Layer 5 of a small transformer language model trained on English Wikipedia (16 layers, counted from 0, width 64). Numbers have three digits each and are written without spaces.
A neuron adds its activation times its output weights to the MLP's output. To switch it off is to set its activation to zero at one token and run the rest of the model.
A neuron's activation on a vector x is GELU(weights . x + bias), where the dot is the dot product.

Input weights of the MLP neurons that the questions are about. A number n stands for (n - 500) times 0.0011.
n9 (bias -0.057): 532528650554712359502702456315449456544628602421496562698698432541285354629595420672427483544473412460564360674558396524601459416381495411286437724588476530429622631278441411407340512458692613
n19 (bias -0.058): 421356400621413578612380785696748585447549399373539489766805297555372424472537718163509413578294380450658425660173401582502490532260614648556610263607505670410385393523358629658223507389437251
n27 (bias -0.094): 554448834505582491797450490549413302672581278489418360622524495535364629244662392100359506315381485246427389434624528679626523472386366579251662655372622753670534582558397475263409350608685515
n60 (bias -0.122): 427377512662315774478762508490448578478447463331608427504408350446809558541504487463305544341351571554272479571598500668531427290479438559637586437554251659801762853455544609510727345601419581
n69 (bias -0.082): 566401702408466464535390417551621470447496393606586405894686536448854727581474609362089485657232566276399291685371528398740465563236400517564262564799336376442387578608392568472577324565360633
n78 (bias -0.052): 542546537655567666509474370483560441660520374461111252566361383574481307423619473688536620533474586658244513391717478412626511370429386425488432502525482765633754424436508461638321480609481316
n98 (bias -0.151): 615345503751380791639331894483557505454323430562310707580539350533450423278392591275461355475518628642291336605251484573526603636546543566477131413679409760738610451638635509560422454295584138
n114 (bias -0.043): 413348482391369393460777399263330518414447400463642568558553625326529783403506426596520271644611597464582473524534611582501362390497658428515580592676463838557474623409281606333823467175610526
n116 (bias -0.026): 593523526539543143647666728312573317558409400386496536437658361610292387718696727547641328671451386601445446391570359645612443341331546527593196494491441573605381510373501403415463461616434508
n127 (bias -0.099): 533389444661497458460605433661681602359473423392463268584443512464671517550508386439319534382497398554540645415523239560440407362635611321386620448609504465541516368658196612480467448661870465
n132 (bias -0.009): 523503605494644469402502515535700454442442438622562413561441581585521589374571346487394572400589591756411464468471361625470471312542459419310469567590463621656470233385478456647444602441324563
n174 (bias -0.095): 838375535527410474573555417426517618563434482740614320658613382551437395392675521398556351330192642677563166459549619321540589281382548740192466699503406569453381575387455503665432477060711529
n180 (bias -0.099): 430252562847513411698532345370705332473454525565464462806455644549241500507577683440519571604597332705500350710148463332873483582281471649469363559818412756551455506623490499549610420365554227
n184 (bias -0.062): 580372696589488659390686408442587706446652616565464505611461467656484404623504599512440397505417499541169381357519404325561462286436400352414442423560300381649544309569542429692576569629463344
n214 (bias -0.118): 488639693438495363471768430480611519611310405317409410681436473271521560687772578489720435576530663232251354652474572548523253481614270435440492474460301510541730399527603427674539445453570296
n239 (bias -0.187): 607211825548334244658683793577378473834561576550465649872483512572552552448805514651565162441196686618160173436671216646610442622283551285418289550507386581413817275374594284670421602322545028

Output weights of the MLP neurons that the questions are about. A number n stands for (n - 500) times 0.00091.
n9: 467600477318606551608543466428614503283540620501602511535388660654422685434375561386489428440408702456548415376616514463338359594567561472427405496516576499435616598568533469405406405562508498
n19: 453727452319622253560494276585366577393463636405419439490411571588510658521368488318386455729285306511561440632623471316360663654740561506537764510638429434385524563562514473421610446465562660
n27: 495548313433488553474519596457652425404417334398561385627411539220531385384405461518734543525351506554334492532328525509497599452524599649486506402430783512700522509459347656585536597534609683
n60: 409473632451504694544376423561578551437573555329510402593549606546452348504569666592486490280656514294501543436488474294440537520520383536503639539459468582391274515528368552483697532466504475
n69: 394564430327639845376352646446404491479470538512384565391334711483352298375486444624352364547685252868482663480582610645537384565657572354495337503703565570638332315658648478588632370442401391
n78: 409561441495583696425476781484458405462544430495791540531555642445343524612514441239372379593431465399612503415776341556491377551506664466458563537483396527452379698340571519492546610347449467
n98: 488547673333800407311470556536436667521261489458296724546459645343526322589404425820266548485472626666468531553687379577572597632616280538466495259506660507531560616439698439444407495438385396
n114: 838484527460557584306524427544553525566515608380601414246510520439572440486313799596371456527517459389531475651314643630535556232480436463455510680702446421550560429415652391402463389507539573
n116: 442549440359552663322514257633451738341647596477409489410430483883663527424518466381445474422574397651467484534423704438311212604499413435460540572470618485255542739512390622476449513545760518
n127: 468327578536382631625554498362355372406516512423491528399475641161699537619338605527626442611555495469499381645390550483623636589479329605593407579558314429581510507481586483556573603465309462
n132: 403459480432391444421465579489412522677519488434586483569622538357466472557535628519618409552455532251501467497561717271420462732570492499467405558440461429523464621527573495301649552457690494
n174: 087552457405562445365411562459482474457323571685400568545444570358567591495218474571529545461558639636485563563663714732468678399630361440514401437525395480482684481313392384739542539606412475
n180: 417604612517535508447382638611582600578617490565519493498523547778640452281542613496372542253357455447185369467447448394577409552372570600450628485408653235518866518499437549580532459409345589
n184: 473454346406608545373411513555374425431292403418411615471567464533487521574440597519408425587715604525682574453512562599420582609535408454491480550540632456528432564491666604366528449524341583
n214: 438196637358473582570379504461412500438475541652409474548456696646531417365383463498347359599380622770574606319469782526417575491505557577311444564538546418557411653475820584458496470610507474
n239: 435561261615469031557530542539609260451788305766470521734275542503697202382457609612857422759510606511454242223479277602723438467563422387593519489672315459519446512975245493812572430573399515

Each question names a token from some text and the token that comes next. It shows the vector x that enters the MLP there. A number n stands for (n - 500) times 0.0095.

Then comes g, the gradient of the next token's log-probability with respect to the MLP's output, scaled to length 1. A neuron's effect is roughly proportional to its activation times (output weights . g). A number n stands for (n - 500) times 0.001.

"ist", then "le"
x: 617751357528676593391509411689438572389400353440457412244394486602517282633249478641473457270578564479452589524564565501529546436588460365492507476522741466572488481436669454573558521452693586
g: 549365501572462472360228703639581677511359289457340505492579438415440425313516350379662376639459693392356683708443473798706620426459376534344476458621531631657457476510574349414378564745567531
Which neuron, switched off, lowers the next token's probability most? n9

"\";", then " 8"
x: 505436406436505568499526301548550330505433600637549442591594457746305479641421437544472522488620401434594676421387638463242538508618502569433606530568645461612254446477538457374380514611463595
g: 642651767483566534548472392344517334612421265304597459695434395669414471394618454349396346589387555601211330492554533478836656488558584711457473473498452512295527706577556584318590386452460575
Which neuron, switched off, lowers the next token's probability most? n174

" brought", then " Ben"
x: 586676454518359337466288620491572629387426323575370515442384401829464397485378568429479548502566421570490685505473466439408654539657526506451542456442809596517405480508619364395511588593371585
g: 336554314399732668362553342625450653616333431284601659592525587678369568526646626521204331346522497785548599426466615583565565399457528535398541249619427507670570324569423442519315423413611458
Which neuron, switched off, lowers the next token's probability most? n98

"ak", then "able"
x: 525814516436557505223533529404560498344367459483486509394532470498575447514204262627400416491515591609538574514565666483544639549571513375530553536542683442570456395440600508497456478564466644
g: 348583518527387465373466598644516437599284408545641530421584319323511499321479421373618557544315515499667479617652473463825516489352348628454074451586557486723734446543700525487383607639474453
Which two neurons, each switched off alone, lower its probability most, in order? n132, n60

" for", then " f"
x: 457666329506509495472220498411516536394467389585444514452517425956490394638326587466558409453623460587509459522553701444453573441524408604482463410374594587664433605621471539453341510494516512
g: 502464602470425402741446685506522411778674384670575558472352406462534689254534545421745514620530565614333228445512405380487153424563572597502386593541476663429508603501545406618585468220429357
Which neuron, switched off, raises the next token's probability most? n98

",", then " Per"
x: 551449407486411633617378520470535520531583485433646421359505494790479460532352582588450376538597534354509698427347619497374431588585646570465419587460694485436385231669410620251549400522509508
g: 484250547259516501758693577388606633344347654641335570529589608505450398519570351497427325512674570672554468381234434545514632502459589496701583535566332427503435521462469435737749410232430365
Which neuron, switched off, lowers the next token's probability most? n127

" under", then "-"
x: 636715449468593475457281536503421706402366487542378421381545537801513494564476646440505362379401487412570488563479723415376631553577448531456462290412621373671342482573590626507348624478536450
g: 528474770520699504611484505586253571741468443568569299681336624374475457412699461472403499636503383410455258345706630568468277494409555486517110557617410427694520448490464637681450451456483518
Which neuron, switched off, raises the next token's probability most? n19

"e", then "\";"
x: 587720337515586500258510504492488552379518492528474584397493563584435507516255252687468464569604466533465574318616448586630663418469655401490495512616562325658467434447490409598500467609582441
g: 298427462481539283581500477289450315250410584441343443799534447654621628677415504395514457655466401422382461512684588345608542463604203517754613636475375613657537428407628545591468331649582642
Which neuron, switched off, raises the next token's probability most? n78

"omine", then "es"
x: 454664334577550295588489451439341767563433448617490420380386558374344468527344557521520554415800405424399622463564482646379600388428505446491555544358574412487432649462579430625539618457654760
g: 316569445742497370524287360555558398695652400465605466510408388470629589371509466451656351472463417495535766158661458540432591453479672717379520421262457550645568488608316748329620391538581568
Which neuron, switched off, lowers the next token's probability most? n127

".", then " \""
x: 399619236457496448559412461347609508404494431564522439434588472752503567673549652633447411523831655327518541496380695401480353463610448502546513587567583390579229431575563407423458483428489367
g: 544573651451508255450430485524594605577494405471485583540374509831367359396460625457451734273443305395392420443686576512549646513718354441326581440195750660349501649582458599592580522572306484
Which two neurons, each switched off alone, lower its probability most, in order? n180, n116

" F", then "ir"
x: 524677365450684543272249548646365665372483601629535445412469406604646570550286541410513505509494450524572466495601599521481459454587419519449494589533539362386499365650462637707476384553285545
g: 490419554372486362515764576279324659430775588512539455333593442738506505397587414491605488516562558472357327373431488487590424733676562440667589578162764396385538530397655523459307465512557322
Which neuron, switched off, raises the next token's probability most? n69

"Men", then " –"
x: 223826446543565428394534436324370758503515466534530491471486547448575567555259451505463544341679511612411661349426545587429543396545621466488563686461487419462655410404614538508474434602551556
g: 605450682446458518728539153488738404651645522357473388486499587599524427457569355545578436410599225645434374513504576440410539455270631408369783500445379398556627596347285584769637436568457522
Which neuron, switched off, lowers the next token's probability most? n60

"\n", then "R"
x: 412733350346435579570400473457524645534345478634544296427485501634498686651530557581444478654667549549451616504405959521423373413531453468416372447557410420570365528491573353477640405517462495
g: 344543629547537515363661491319445585482510612738521732439340682599568336507423286304248394491307543556462529409531500390655568617555515483543936561524480353324431369467668483555439553687424395
Which neuron, switched off, raises the next token's probability most? n114

" in", then " Glas"
x: 604746483364530609489372457418412524449264541547535507261524469631655483632582531332536400497472647608417553534547758453503620471607524552541398391519676473435322563596231544335502351472695438
g: 426549398373398468471673563358668849422334592487608602643551550390493611677513411465605578244551541683619230497351583590400746468384498485424257337491396563671409383542346445640457391453705495
Which neuron, switched off, lowers the next token's probability most? n174

"\n", then "\n"
x: 390733375380414559484415485418588651465320617589435266594492439658404525733563577572505478469753477525536595498530735482345381560559418538448504475597403325573470556470491239424717454573538490
g: 357534155601384566496295399508553555385481450523576508335476322507494510522364655524759647236436752426633614601328409481529393617452507586766586539663627516350654498698397446381428535402691384
Which neuron, switched off, raises the next token's probability most? n214

"age", then " Arts"
x: 505651220513570366331490543435501536314527524470519468220489557640545425704277518524320462561629507554570699445590340504504727323456323507498493535485529350638432601461596606499581506693552586
g: 351370671360508537467566700378463521441551580469378575576568820637433540588454353592521469387482538502357444507752556492418716643486747397365333558369617682395611600462507338426286156592523321
Which neuron, switched off, lowers the next token's probability most? n116

" home", then " league"
x: 618797408582662485477204592386380590517484586513353632358452428626598460678491570528403390507616538594451661379461360513498582416464529569460383442356651429403523339327526708507539447520639550
g: 452649665376496590607475389620308503334412574504608557372523526549263344506539369554376409455603555682303357520642615715252440724545644304443394447475397356386629564574793374635530510369608712
Which neuron, switched off, lowers the next token's probability most? n116

" rather", then " t"
x: 308695413547562398553350486389425663452499390743659619517352418738427371498495607521423605668583369606459450439489520478479398643453671580455423432408626481626339514532498503394423557380676402
g: 606515569440578649608412681392621519798599462578496352576539356763252638528572312696492495364358476475386153517478551430455744516660423380595518549373429633494652348316451345594438368559452428
Which neuron, switched off, lowers the next token's probability most? n180

" S", then "ad"
x: 452620428417424540227365400491581617501523555571627566534372418481450453525227544426488510477533445601585463517546641584524580547521558417384507551692538329471565513525510630818470405569297588
g: 460501449570351625439460745494529652689462538532758458400513583570438538500816306546447441492345352771438486378274494414524495248661409459396539492464503680320421602667609628603495561413364194
Which neuron, switched off, lowers the next token's probability most? n69

"-", then "S"
x: 509426503213549564307290520276595571407530508535514492487418523507414380567418374576449540428660430639439552555584498583603460438495526536460521424540703298631532592627454704746470538645418487
g: 620440362401510289574348409440578448360183671556574472786518804536434613601786377475469447688781490561519482707391512417390503503378547457558564469660409456523453733321395397461476407450483377
Which neuron, switched off, lowers the next token's probability most? n184

" the", then " next"
x: 523515557393503583474368576379278650570404531480625538438539495819368500649434611536384409530523743435501404460635521500543592619502656553462380516188611513392475372457542575408472456410579456
g: 480141563459404314639376598461589382721689499438354509528373455527326414515765613468534355461468708423482309415611470434632408294510332553472521595444436664338632771550707562439656656513564477
Which neuron, switched off, lowers the next token's probability most? n239

"year", then " ext"
x: 723573413501750452501287633333415654471426560652596475336346533505436550674413486616388582333691434590364558538608426600438453417484548577492511557309605456386656376353507598488575555239495508
g: 468464332510328701460492521334640394471615414470637412455304410632519626433409559605514438388331644417644404532510361259489642712644430642623618349160433475761489507440544644316563604517592752
Which neuron, switched off, lowers the next token's probability most? n132

" the", then " West"
x: 498490468435489498443363603408368696486470567457655589449606496921387506658517551470376381435461653635524489535593570515462534518524601552493389501199517467377536389460600541411338505374543514
g: 455607565259681539387671515401926499462446598531439610490539507548615416481424460591440182319329714412841474562398591512296679418618519296412476451480462574482507553434461470484388596652376481
Which neuron, switched off, raises the next token's probability most? n239

" Car", then "row"
x: 382677353488659595368421572484450614404453557639591547343413534510715468407280515403479241488415522488529534465537635567327527370684409515385578491509444324622425442522542651697498497629609601
g: 426635621546564689576593282493658262428443619368519614342383384547571194513498440460403437513585498456732487697607497347548598353316423348514464422416501623366444725586622652573865476354396490
Which neuron, switched off, lowers the next token's probability most? n60

" C", then "ly"
x: 511541379391607549251349496576509613374402658576672514328480493547604392530317487430559402501338643539542535557570597451341473572513401582406504669560492369370450466721504684671587432494430545
g: 553643501735759625396377605628630369433456569595353559392462369407855534533615421589427573446565435413444529674667233408533449343338448566218606364336583509634504421568490575315686369436403531
Which neuron, switched off, raises the next token's probability most? n174

" by", then " a"
x: 464678399546472554476374562488473597353461490470466570500453511871452483664471618409420326418541519520416473598381788466321641476662408646504509355406572558578297495550496616346395540438544518
g: 660518316602372685403188641372542725433632398531251502447478535502474418351396487673660509427429477610413319630405398468503385500527602684616851396413687564636472497502374747422495343504566438
Which neuron, switched off, raises the next token's probability most? n19

" 2009", then ","
x: 546458452596615462565479400490371719258349421575523479454436503720648408779394542515382434576766500456386580588548525449476544444588589511632568503387429438408452251385465593470466376544479615
g: 427503484578659388332543362478361649721347448519462341601503671414549425594707607289367619643330565748239523500551556399545578581489435474376296555755722565503532515573352583216551299441531532
Which neuron, switched off, raises the next token's probability most? n127

" Like", then " Me"
x: 589707391418544539362421351467634549374397502553473525453437476682469346571214450548445399518437459605529417493680532535664612386499528447374648459608691489546451437591607408491313405666665610
g: 457689496325392228766793473566335369735654458542504388421612550647414434201481412559473430282440341448551549224652475632491588545442553565565481639562588587487661523461342472598634369471389588
Which neuron, switched off, raises the next token's probability most? n127

" Ever", then "ton"
x: 434720340568731538436270587431424721484465528539511437385373549460630522457266448452471401510641379407393651441642568689401442315631596559418669603381564578453461397579483645532454379542503494
g: 636402511282593577282465266388590459516530498487545410372539618584374494649451303573537586364224408266769383679486640543345565572615633566537710435490528618517571380858580409403470604491344477
Which neuron, switched off, raises the next token's probability most? n127

" an", then " Op"
x: 511589576502496459435408476376494673528572553595464635336335465842373510430543568515472574426447486635480422505665478505347582577514595525517563244214637467388448611436627419645510527460331466
g: 365322620388524571701530447489437295306608586524424375594756492476282488576448537398277374292586729478656656614519298454454714579567373697512695605612446301463302621652494393421567603502442494
Which neuron, switched off, lowers the next token's probability most? n184

"Will", then " Th"
x: 439761446476561501494203534451462450577407606581574586449389569410493525486335397476264466331626520368450554399613559540576522379591670364404634781366613515422553593517437574451510638537470507
g: 487633350549661486455678548411651463462484425449334460657443692744475281525444445522610470317659380345419400578428592470742625582597526612478617434611649308567458454285537264335207357694635543
Which neuron, switched off, lowers the next token's probability most? n27

"erson", then " Who"
x: 483774372517602517313444477273614516482520579567618541525344653398405505555236362620383562415567410361511575477640491532537548410373570549436511578536642369601574519333534539494561514377596621
g: 374718308363528618466508522603392524273525499444535483522600539601613366719697580557372498226506488514418765330421375538589628343507486520508633599293654297562387614416544537473322321854505482
Which neuron, switched off, lowers the next token's probability most? n9

" N", then "omine"
x: 432490470518680467269358396756500609502453569647672397355507543505455399544457468433549608391571505454531505548652736521407470545527579409438573562417585347297565482659527512617459489441166488
g: 517525512568407409457390601518507514416417277537615302505524562445404472336644365707525400422636545559476360397525479734340611582149562700662407809478579476747295553490491573471743592323498354
Which neuron, switched off, lowers the next token's probability most? n19

" a", then " one"
x: 578648514511516387391371616475417684454499686555567690442498479847342465505477556555460526516392454624381416457517732575385475583527625575458493386321515572311399379423556530607570424397346468
g: 421760408504335578408400390598684595650623387380539425420789592576430690396534389472380587395151436476534618653337527477381572422481520694519690466508537600466252480725385687306434438505576412
Which neuron, switched off, raises the next token's probability most? n174

"um", then "ours"
x: 447663391539608387302440597473463501433479427471453637394462535524566547353321434503529541570713557535557596515316688512485683586537506520583387356680595307482378194445749501529554503463535605
g: 611375471492442363579520389702365319449513666668534540654589255497533625260577450496562426527514636336679530164728544430377588704709363450395375515405596548512451323737545650375435515386611424
Which neuron, switched off, raises the next token's probability most? n98

" at", then " Car"
x: 631553363519585481475326456522464660347292516534431595340557451922521468554382578413499321484331605519506485544582770447472603397581444524470481393542616514522331529506533614512296485555571472
g: 488474668371695439458638441497533370615396688588708571637547488405560484278204146397772504506327709517481591356595546536413723370445552482445585625421472576698635483413486398451450461295518382
Which neuron, switched off, lowers the next token's probability most? n174

"es", then " B"
x: 533692220537357398331577436419465531466541392349470583362499604413402330516294514615659575478730450501471677423484651654410613578463462504450554558501615531620358505428503537452628445495735688
g: 410648579307595467394808377604508419259529594196620587433427648707400586330435577412536401602459415521334459688346472514569369313778657371460580545554549609539552551655515436680374421410584329
Which neuron, switched off, lowers the next token's probability most? n114

"ing", then " G"
x: 702708467517480472331375499434552530339454398518416461453549510522478270585166345641392467430656486552494524541662647513604601602402598428428579576409566465624394487441578510483447460688546692
g: 244484503312652683621490574546318574398578564453656612408474499748430471446430600502479484400649572552384264447478685478467333441677693406447745523433487518360470560525464194842275535564488415
Which neuron, switched off, lowers the next token's probability most? n9

" March", then " 2010"
x: 600559392412755493520425382524293676413367460491581383295474513637642437688329532416361476533620527569335584464596618466658647398519478574546585678359568502427406326654367654403545429438535456
g: 432398483337440438624584596364851544402635348446591703655373462418643619375300404482711535533504778553647470267525486589686482450373438517492550710372452369414399542647415384486554486647321269
Which neuron, switched off, lowers the next token's probability most? n127

" in", then " his"
x: 519621456406508567465274553393418706385380467550447505433585414875527431739493551437522444427442579608450472469511699421348570477524432692541453380414603442505359438662463642469453409421555624
g: 441621325744420390503185629604186367354704572463551345569324327519550644444544630497352404744811458376415544428496588594492548500566461614571466487528594461567375415664388451605723434509529385
Which neuron, switched off, raises the next token's probability most? n98